Layer 7 of a small transformer language model trained on English Wikipedia (16 layers, counted from 0, width 128).
A neuron adds its activation times its output weights to the MLP's output. To switch it off is to set its activation to zero at one token and run the rest of the model.

Output weights of the MLP neurons that the questions are about. A number n stands for (n - 500) times 0.00082.
n65: 381 545 560 359 506 387 622 578 342 497 533 641 261 355 394 559 488 553 694 462 481 538 464 518 403 484 551 359 534 652 436 541 440 731 563 516 714 343 500 447 293 368 599 522 538 459 332 607 500 522 582 643 507 398 396 363 393 466 616 551 320 440 356 453 401 457 456 563 488 422 393 335 427 716 546 599 532 362 534 580 494 655 577 446 604 448 436 519 728 579 546 689 492 426 715 346 574 449 494 363 591 454 527 437 590 613 455 524 462 587 412 578 488 632 578 635 539 606 421 415 488 575 512 524 362 577 555 488
n122: 471 444 763 331 560 430 465 514 372 665 614 551 566 479 590 678 538 635 692 392 363 413 493 425 354 500 579 553 428 310 244 306 326 572 417 427 510 398 486 415 445 561 697 525 500 529 504 568 520 661 506 800 540 541 412 617 493 569 459 520 687 364 441 494 432 623 562 550 573 563 564 634 534 598 406 503 562 507 623 449 749 611 456 469 422 636 562 599 544 422 319 503 494 586 525 607 497 530 419 456 369 446 513 659 165 593 237 179 441 463 430 494 666 519 552 334 564 386 480 536 410 436 417 510 392 445 390 567
n135: 313 558 494 444 401 595 382 650 594 675 421 527 449 416 611 491 521 614 497 534 580 358 616 559 605 577 549 614 449 518 508 337 431 556 488 573 578 528 438 489 438 536 607 505 537 715 593 439 456 542 381 311 468 574 491 602 488 437 359 546 460 527 368 464 388 626 404 639 672 520 368 523 443 352 591 506 421 642 327 470 374 409 426 563 559 627 492 471 506 287 435 846 403 371 409 494 429 468 587 412 500 388 676 588 569 525 540 555 458 660 488 500 511 559 383 358 372 477 562 520 439 533 604 447 482 672 480 384
n207: 548 442 432 587 450 602 617 290 628 470 475 610 387 410 410 466 427 638 644 406 532 574 460 653 548 599 396 579 372 445 491 449 503 560 352 565 475 637 478 637 470 392 605 362 627 503 619 479 509 331 335 381 351 541 645 321 597 383 456 571 388 380 676 482 392 661 497 593 485 623 428 682 552 363 444 401 621 243 494 411 219 478 807 439 622 380 443 431 581 375 285 591 523 528 438 516 477 522 407 480 400 690 599 544 383 666 540 567 515 387 578 546 563 500 609 608 422 557 461 551 494 402 528 641 500 525 521 528
n238: 506 488 548 409 516 647 530 682 466 421 456 519 608 509 630 553 506 503 708 353 375 503 449 466 326 475 556 324 461 516 680 575 556 519 434 530 478 315 593 414 704 529 425 552 480 398 601 415 503 539 447 491 367 426 605 568 665 506 583 584 497 664 390 461 445 265 494 468 348 337 319 236 430 478 506 445 770 741 374 465 481 665 401 509 500 653 412 399 342 282 640 535 468 361 533 377 459 447 637 473 525 601 494 601 509 545 488 543 445 682 544 480 329 759 653 519 377 482 439 537 446 518 587 414 435 615 536 516
n247: 320 458 391 377 464 496 264 494 610 612 579 346 557 475 337 503 417 522 467 491 720 561 294 333 600 440 402 654 569 548 488 626 497 660 292 446 509 699 506 598 436 506 403 503 599 744 713 494 398 512 413 545 467 649 359 456 448 628 583 437 547 532 544 555 488 448 587 534 611 425 414 394 486 464 567 474 503 473 398 416 369 476 673 551 466 469 497 451 506 364 561 567 475 518 580 379 571 539 497 509 567 500 530 560 425 607 557 677 291 562 828 640 385 476 453 545 369 576 397 624 483 474 434 417 340 543 617 455
n253: 414 563 476 543 503 589 611 633 481 426 376 539 616 578 672 325 734 335 617 463 291 512 613 500 385 923 327 557 680 309 655 516 437 746 548 567 443 634 513 497 358 416 344 362 604 402 661 515 552 533 639 503 438 317 426 431 411 530 510 487 379 480 441 540 500 617 392 416 302 665 545 457 512 391 558 279 584 417 539 357 712 436 523 458 539 445 460 594 519 509 522 510 550 491 687 417 635 357 472 587 696 467 529 533 465 537 620 428 460 545 449 326 466 438 474 582 487 565 290 609 439 555 449 394 569 481 475 386
n272: 602 586 475 639 677 539 328 393 467 590 433 331 715 316 555 398 616 483 424 441 425 327 406 603 558 580 441 599 606 566 382 579 443 422 400 761 470 565 442 415 400 595 537 608 461 660 553 324 425 623 584 549 660 408 473 370 389 456 372 613 679 618 696 731 532 543 311 509 530 543 604 500 637 526 393 461 458 530 182 432 614 537 415 488 621 497 371 342 574 581 661 386 377 470 487 610 579 267 542 522 362 610 527 573 477 388 272 615 406 581 366 441 419 494 424 609 503 723 597 373 353 404 470 581 535 425 606 411
n273: 522 430 471 440 469 358 323 379 489 535 292 451 550 508 217 624 471 515 575 492 589 665 609 557 601 840 536 568 488 462 489 445 540 574 304 450 410 627 649 503 476 509 618 458 624 400 358 527 451 480 539 555 497 448 526 520 624 471 497 517 412 345 666 413 484 607 567 384 414 511 386 566 547 506 520 592 566 559 572 373 452 491 331 534 293 594 407 563 435 532 414 537 583 628 460 497 550 376 508 556 568 455 626 436 386 589 564 489 410 605 624 477 533 473 555 503 401 500 648 560 460 737 268 409 468 468 552 455
n371: 445 404 405 442 332 414 425 468 437 286 483 357 448 358 531 322 660 400 391 454 678 574 587 464 393 531 579 383 397 493 449 545 604 439 503 531 433 323 500 497 636 456 397 407 665 452 401 429 626 253 590 523 445 527 439 414 464 597 574 610 480 503 396 822 545 453 462 403 444 500 456 852 631 595 540 523 507 603 699 332 524 507 432 444 537 673 403 596 641 453 708 746 630 385 687 530 377 563 494 345 561 563 483 475 507 420 517 394 484 512 507 605 432 458 531 297 732 558 516 516 481 744 507 507 493 721 603 284
n376: 292 458 476 614 486 583 313 477 552 417 507 377 663 474 618 402 518 595 613 632 234 544 404 507 403 717 595 222 548 522 289 765 470 413 504 645 659 423 811 681 593 609 500 530 425 510 434 466 605 671 665 353 396 442 612 635 279 366 381 507 604 415 360 558 462 423 592 500 468 472 565 483 663 531 393 603 580 596 478 515 550 543 594 533 554 341 566 665 511 510 274 464 283 461 635 461 627 425 352 554 575 319 514 574 267 541 299 479 503 686 479 451 704 265 405 539 482 693 510 573 344 350 412 593 644 344 462 479
n403: 342 620 594 410 425 973 620 297 619 461 615 557 458 444 423 497 624 744 460 509 605 560 520 518 672 306 341 490 538 549 524 638 435 484 503 263 590 503 554 506 521 408 509 486 510 491 550 584 437 446 462 494 547 449 456 318 500 544 572 568 503 426 558 491 617 561 522 535 399 432 353 494 419 336 512 446 743 485 471 538 378 509 592 529 560 351 536 478 341 439 489 669 632 368 582 544 573 435 349 298 525 468 429 597 420 396 463 457 564 517 528 644 560 473 612 386 547 298 382 576 333 354 691 440 452 538 527 710
n406: 461 432 479 506 416 565 488 457 469 521 245 393 568 478 571 595 399 455 521 258 433 679 647 431 750 578 362 736 653 503 390 641 488 551 503 591 624 360 547 527 437 535 568 377 565 467 626 655 437 497 471 531 544 360 513 455 394 395 356 370 485 662 442 467 314 567 436 453 521 475 594 455 541 582 768 500 430 522 519 449 703 419 560 462 444 509 509 658 516 544 394 375 391 408 432 596 447 618 434 518 322 491 704 568 571 384 441 518 711 341 559 555 627 458 542 596 512 395 539 391 328 405 306 560 423 680 530 411
n425: 321 276 565 545 511 420 544 404 539 594 687 693 623 487 407 500 368 481 571 416 471 662 450 437 661 653 482 633 315 508 349 452 703 463 464 346 321 598 515 584 604 504 156 427 511 583 482 503 398 636 610 316 941 327 387 459 562 659 478 582 346 702 418 303 639 675 640 483 489 393 750 661 483 549 583 445 356 496 515 592 641 536 559 567 493 460 479 494 569 540 441 294 487 383 663 414 497 736 458 595 399 449 361 500 767 651 443 461 483 316 486 364 517 538 407 436 385 486 458 500 273 521 571 529 682 460 455 372
n469: 754 276 352 333 343 433 590 401 353 543 548 636 629 468 477 506 526 513 680 562 575 500 428 571 497 542 550 487 549 510 716 404 482 672 433 583 522 466 432 519 605 536 357 621 530 482 559 574 357 409 509 635 233 555 674 579 339 614 639 459 416 470 589 571 426 303 598 656 459 589 307 413 628 291 446 445 503 541 546 549 417 416 467 640 667 500 466 318 439 709 350 539 553 478 500 490 467 494 574 271 461 524 544 406 370 732 361 531 537 559 596 450 512 351 576 386 410 469 481 565 415 488 547 561 361 698 552 589
n489: 695 527 556 457 587 591 517 465 345 390 753 473 274 591 429 479 467 592 447 488 506 577 445 578 656 338 482 695 574 578 608 494 435 512 545 519 616 488 755 532 491 530 354 569 810 603 478 494 494 500 641 424 494 592 301 589 500 466 440 305 622 404 404 514 488 232 469 542 406 456 500 503 489 459 560 566 387 390 503 567 416 602 311 464 458 391 355 537 356 511 528 560 519 406 520 602 531 405 486 534 518 587 420 545 574 509 592 279 459 380 679 423 347 593 374 524 542 575 526 474 506 526 595 313 618 470 503 367

Each question names a token from some text and the token that comes next. It shows the activations a of the neurons there, in the order above. A number n stands for (n - 500) times 0.015.

Then comes g, the gradient of the next token's log-probability with respect to the MLP's output, scaled to length 1. A neuron's effect is roughly proportional to its activation times (output weights . g). A number n stands for (n - 500) times 0.00069.

"s", then " st"
a: 500 500 542 500 500 500 500 500 521 500 500 500 500 500 500 500
g: 267 723 766 522 664 474 482 478 535 453 289 460 334 394 605 265 447 455 174 487 466 372 651 609 309 431 377 343 425 542 656 392 618 683 449 521 582 325 582 398 693 595 489 499 635 443 602 445 462 412 413 254 588 562 532 466 456 592 567 502 567 525 421 737 368 498 743 388 277 650 399 508 711 272 593 266 634 532 611 498 486 659 539 645 407 601 454 542 656 854 348 518 415 149 527 729 400 564 450 548 436 532 587 492 710 436 495 495 567 343 499 539 648 455 520 446 246 634 544 444 348 365 558 525 668 561 528 479
Which neuron, switched off, lowers the next token's probability most? n135

" Y", then "ang"
a: 500 500 500 500 500 500 500 500 500 500 553 537 500 500 500 500
g: 586 842 539 405 533 479 316 403 281 593 575 613 600 503 493 574 525 512 556 468 493 417 276 535 517 493 566 377 514 484 617 275 653 438 696 605 418 429 521 652 515 401 449 572 546 425 589 227 659 458 345 574 494 542 623 343 438 352 489 414 282 489 487 458 197 387 814 437 607 549 524 465 674 162 393 574 501 561 578 731 539 515 523 437 502 377 713 552 497 327 537 816 701 661 387 445 543 384 535 354 442 525 530 299 317 576 476 590 643 764 596 309 756 509 530 457 302 579 665 384 533 528 376 710 357 325 511 370
Which neuron, switched off, lowers the next token's probability most? n376

" to", then " gene"
a: 500 500 500 500 500 500 500 500 500 500 500 500 500 500 538 500
g: 477 476 619 739 554 473 446 569 708 480 446 522 526 490 549 381 305 597 337 638 372 659 482 315 600 463 602 327 509 525 850 521 221 757 459 677 414 454 422 527 598 451 308 613 370 391 523 328 708 401 450 619 326 464 575 646 426 500 482 422 561 576 520 467 393 587 779 419 684 756 364 409 550 189 356 574 531 487 385 337 583 569 382 551 425 436 469 359 433 738 299 466 253 495 676 305 413 743 536 470 451 461 471 548 611 522 603 767 490 443 486 581 437 458 517 490 644 553 456 629 340 249 426 661 361 366 645 722
Which neuron, switched off, lowers the next token's probability most? n469

" sp", then "ur"
a: 500 500 500 500 500 500 500 500 500 500 500 575 500 500 500 500
g: 578 476 486 539 473 500 416 635 427 586 581 662 278 255 621 385 307 648 505 499 418 470 738 556 314 513 611 396 643 533 622 595 351 285 350 423 405 521 545 721 764 325 443 646 419 610 525 488 570 666 728 433 460 411 564 231 631 653 398 581 591 297 588 523 303 418 503 657 480 369 452 575 271 314 426 722 625 535 402 122 349 591 535 439 471 431 237 328 518 670 520 760 339 464 476 595 446 556 480 424 598 611 730 501 491 495 464 551 634 476 513 482 591 538 381 554 567 424 872 373 558 322 618 481 640 442 454 425
Which neuron, switched off, lowers the next token's probability most? n403

" to", then " team"
a: 500 500 500 500 500 500 500 500 500 500 500 500 500 500 517 500
g: 523 524 428 664 531 559 376 477 515 452 352 339 438 374 713 339 499 467 650 727 547 523 522 558 438 435 387 617 392 559 584 562 425 399 497 439 553 657 578 230 556 374 524 479 313 692 445 429 636 756 486 421 384 495 734 802 507 613 373 584 651 820 546 547 540 620 402 497 237 446 563 539 423 293 458 521 411 496 355 555 535 363 630 461 671 582 671 369 338 212 598 481 628 447 635 563 543 409 412 901 543 531 546 421 568 208 457 265 439 437 674 409 404 461 363 520 733 438 636 547 458 685 387 335 205 510 478 516
Which neuron, switched off, raises the next token's probability most? n469

"ce", then " ex"
a: 500 500 500 500 576 675 500 500 500 500 500 500 500 500 500 500
g: 392 541 784 389 614 443 598 536 576 340 538 544 476 597 578 760 235 616 294 561 616 612 491 467 685 606 431 401 585 481 593 494 502 506 558 520 571 273 681 634 437 435 578 450 335 296 540 630 385 465 550 600 469 376 654 179 318 540 644 523 561 685 462 460 418 243 268 460 646 745 381 597 511 679 606 560 301 571 636 484 646 613 231 533 268 485 322 496 603 562 475 503 424 325 522 583 383 474 378 547 544 599 429 147 636 676 319 644 538 311 575 563 404 615 362 442 299 517 530 383 588 504 523 337 643 466 737 499
Which neuron, switched off, raises the next token's probability most? n247

" K", then "w"
a: 500 500 500 500 500 500 518 500 500 500 500 508 526 500 500 500
g: 620 596 591 267 442 534 629 723 496 427 500 348 565 440 559 456 474 413 539 643 439 687 725 484 480 509 503 338 457 540 395 317 553 389 546 652 591 400 729 617 319 487 578 279 486 470 587 658 278 424 808 493 513 692 552 555 463 742 285 297 462 773 355 415 418 348 422 484 642 594 531 734 633 568 656 641 503 541 804 366 733 519 387 467 437 241 314 337 522 428 413 540 612 568 270 464 383 817 436 693 409 412 436 570 501 404 568 248 519 538 380 403 478 493 421 532 453 568 313 339 653 506 518 384 541 430 577 359
Which neuron, switched off, lowers the next token's probability most? n406

"-", then "se"
a: 500 500 500 500 500 500 500 500 500 500 500 500 592 500 500 506
g: 750 372 477 644 630 426 550 350 335 555 538 543 499 715 555 573 617 489 333 429 528 423 724 688 709 574 514 399 518 487 457 699 312 432 423 607 487 494 404 741 534 372 335 307 599 523 571 561 321 601 554 323 438 358 436 504 484 748 525 673 722 648 649 584 562 487 505 462 480 365 463 415 525 381 332 532 390 664 707 497 495 403 508 453 586 555 480 358 299 628 458 184 184 255 619 341 292 674 620 400 421 593 473 749 387 596 371 406 540 465 480 521 438 367 600 540 295 588 254 504 407 428 640 404 746 723 636 499
Which neuron, switched off, lowers the next token's probability most? n406

"P", then "e"
a: 500 500 500 500 524 500 500 500 500 500 500 987 500 500 500 517
g: 376 416 667 285 296 553 352 585 660 377 654 337 520 597 536 540 685 611 561 777 546 450 396 470 594 569 561 603 683 515 432 461 285 574 388 404 402 652 581 374 289 501 397 325 640 319 543 643 426 279 316 477 559 488 391 495 414 495 376 537 419 412 389 657 705 443 568 660 354 602 382 380 584 530 733 428 460 351 514 685 403 369 326 564 482 616 882 328 638 495 437 679 453 590 246 477 378 646 434 593 419 394 448 440 692 472 500 551 579 658 522 512 513 400 331 291 413 798 497 685 367 617 525 590 392 599 473 791
Which neuron, switched off, lowers the next token's probability most? n403

".", then " Bu"
a: 500 500 500 500 500 500 511 500 549 500 500 500 500 500 500 527
g: 557 562 429 512 600 459 784 502 241 407 678 450 460 546 450 616 468 479 418 323 562 727 467 433 587 422 447 468 567 476 282 472 467 315 440 422 436 513 726 507 313 632 674 503 581 512 562 497 396 257 519 489 489 662 420 487 470 383 603 380 413 415 467 479 595 325 684 475 513 404 420 592 391 273 857 509 271 642 518 620 611 679 400 770 482 510 292 459 284 385 407 597 677 381 496 703 469 650 739 590 478 493 553 444 596 493 678 439 575 409 482 308 375 390 288 456 503 278 696 718 580 498 834 520 270 401 626 670
Which neuron, switched off, lowers the next token's probability most? n489

"\n", then "S"
a: 500 658 500 500 500 500 500 500 528 500 500 500 500 500 500 500
g: 364 641 524 424 663 721 325 372 142 456 593 359 526 690 553 321 622 624 459 610 419 411 539 604 544 529 525 523 637 554 395 466 578 458 520 357 629 525 410 452 596 629 577 531 423 564 515 622 609 432 639 321 591 407 644 479 437 742 424 531 424 591 524 466 352 349 578 423 677 310 292 643 390 613 444 657 422 698 601 387 797 229 401 717 450 316 718 354 465 605 332 549 652 444 550 653 596 422 458 499 537 379 525 667 454 522 316 529 466 119 626 382 521 278 316 333 743 437 461 595 672 515 500 581 584 339 444 330
Which neuron, switched off, lowers the next token's probability most? n122

"ef", then "ly"
a: 500 500 500 500 500 500 500 584 500 500 500 500 500 500 500 500
g: 643 659 431 372 464 432 346 565 392 550 412 718 646 454 510 163 594 373 257 283 499 689 579 508 544 482 607 239 365 501 537 456 548 327 362 695 714 550 631 573 422 579 621 359 464 447 464 400 550 701 703 437 448 487 456 314 353 250 423 531 610 386 325 441 493 547 539 368 534 482 404 520 411 578 361 435 355 569 663 500 483 404 355 812 295 669 412 410 480 655 449 539 501 617 361 332 589 476 491 634 502 501 609 695 420 594 523 627 363 667 636 599 418 534 582 606 640 536 730 468 577 591 790 237 743 576 233 447
Which neuron, switched off, lowers the next token's probability most? n272

"\n", then " "
a: 500 605 500 500 500 500 500 500 549 500 500 500 500 500 500 500
g: 267 666 524 602 598 146 496 381 664 573 553 700 517 557 416 416 221 553 429 778 548 578 726 391 589 570 379 491 355 584 429 273 402 527 589 426 546 464 400 358 478 639 358 556 507 402 567 584 375 535 499 652 587 660 533 538 511 592 402 654 496 285 466 610 322 378 696 398 426 490 545 509 497 735 768 505 386 434 589 612 410 739 642 495 486 156 595 487 825 508 535 531 564 309 591 562 378 351 399 418 515 374 434 455 406 402 411 472 331 503 616 562 406 522 619 509 97 380 588 546 607 613 764 444 448 501 423 613
Which neuron, switched off, lowers the next token's probability most? n122

"ang", then " event"
a: 500 500 500 500 500 500 500 549 500 500 514 500 502 500 501 511
g: 485 315 474 835 521 361 541 589 251 581 545 583 530 346 634 423 417 435 293 448 694 230 452 367 389 367 427 533 336 378 430 556 270 488 470 515 462 539 573 564 335 608 478 480 563 450 375 626 360 736 442 491 403 524 522 466 583 574 408 381 639 633 474 547 362 321 758 462 447 636 699 488 575 463 509 895 534 600 450 466 545 459 591 513 637 396 356 476 402 313 547 375 314 498 741 694 546 632 329 675 593 739 143 521 671 373 567 231 600 667 435 433 513 428 626 507 678 497 721 532 581 501 360 408 502 625 516 584
Which neuron, switched off, lowers the next token's probability most? n272

"van", then "d"
a: 500 500 500 500 500 500 553 500 500 500 500 500 500 500 500 500
g: 461 538 478 318 737 544 523 609 537 493 476 189 629 715 506 388 633 420 652 337 384 220 504 300 318 500 548 571 681 564 424 497 323 692 642 596 452 598 366 352 564 518 506 602 443 448 529 401 645 552 468 421 401 592 518 312 543 538 395 620 451 303 406 540 597 205 780 544 669 581 504 568 564 414 479 474 834 520 359 701 676 432 578 336 337 527 450 584 442 624 428 575 548 278 560 526 502 806 424 662 540 359 360 523 296 630 619 558 697 615 285 477 281 457 642 513 544 561 627 453 334 546 339 498 257 582 563 325
Which neuron, switched off, lowers the next token's probability most? n253

"M", then "ain"
a: 500 500 500 500 500 500 500 500 500 500 500 902 500 500 500 500
g: 287 572 417 618 584 420 550 361 237 364 399 206 636 484 523 427 387 520 303 583 590 403 353 531 601 557 480 474 683 685 476 518 622 457 547 461 341 275 308 495 592 408 621 655 601 466 525 363 403 395 610 918 606 654 488 230 436 599 660 341 467 304 433 749 617 589 704 570 403 359 591 602 775 391 628 524 429 440 347 658 418 766 467 562 656 326 435 426 418 404 641 582 527 591 395 453 217 711 679 416 519 489 624 548 534 633 356 564 427 481 523 446 563 634 428 316 544 547 522 593 540 316 563 272 582 475 466 518
Which neuron, switched off, lowers the next token's probability most? n403

"-", then " S"
a: 500 500 500 500 500 500 500 500 500 500 500 500 500 500 500 571
g: 574 513 385 572 456 594 613 401 189 422 620 568 389 915 565 520 591 626 495 446 365 557 425 486 513 378 340 560 750 508 420 220 687 451 382 426 325 630 488 606 420 501 566 550 636 522 478 442 485 644 264 557 588 757 306 416 681 451 478 574 448 641 557 307 429 547 406 286 611 463 652 511 726 548 478 730 374 473 89 611 488 687 433 381 542 662 656 503 538 530 336 622 544 532 406 446 366 412 513 557 314 501 484 586 693 476 352 282 599 214 509 549 444 537 431 548 483 376 499 578 384 442 537 774 708 473 532 363
Which neuron, switched off, lowers the next token's probability most? n489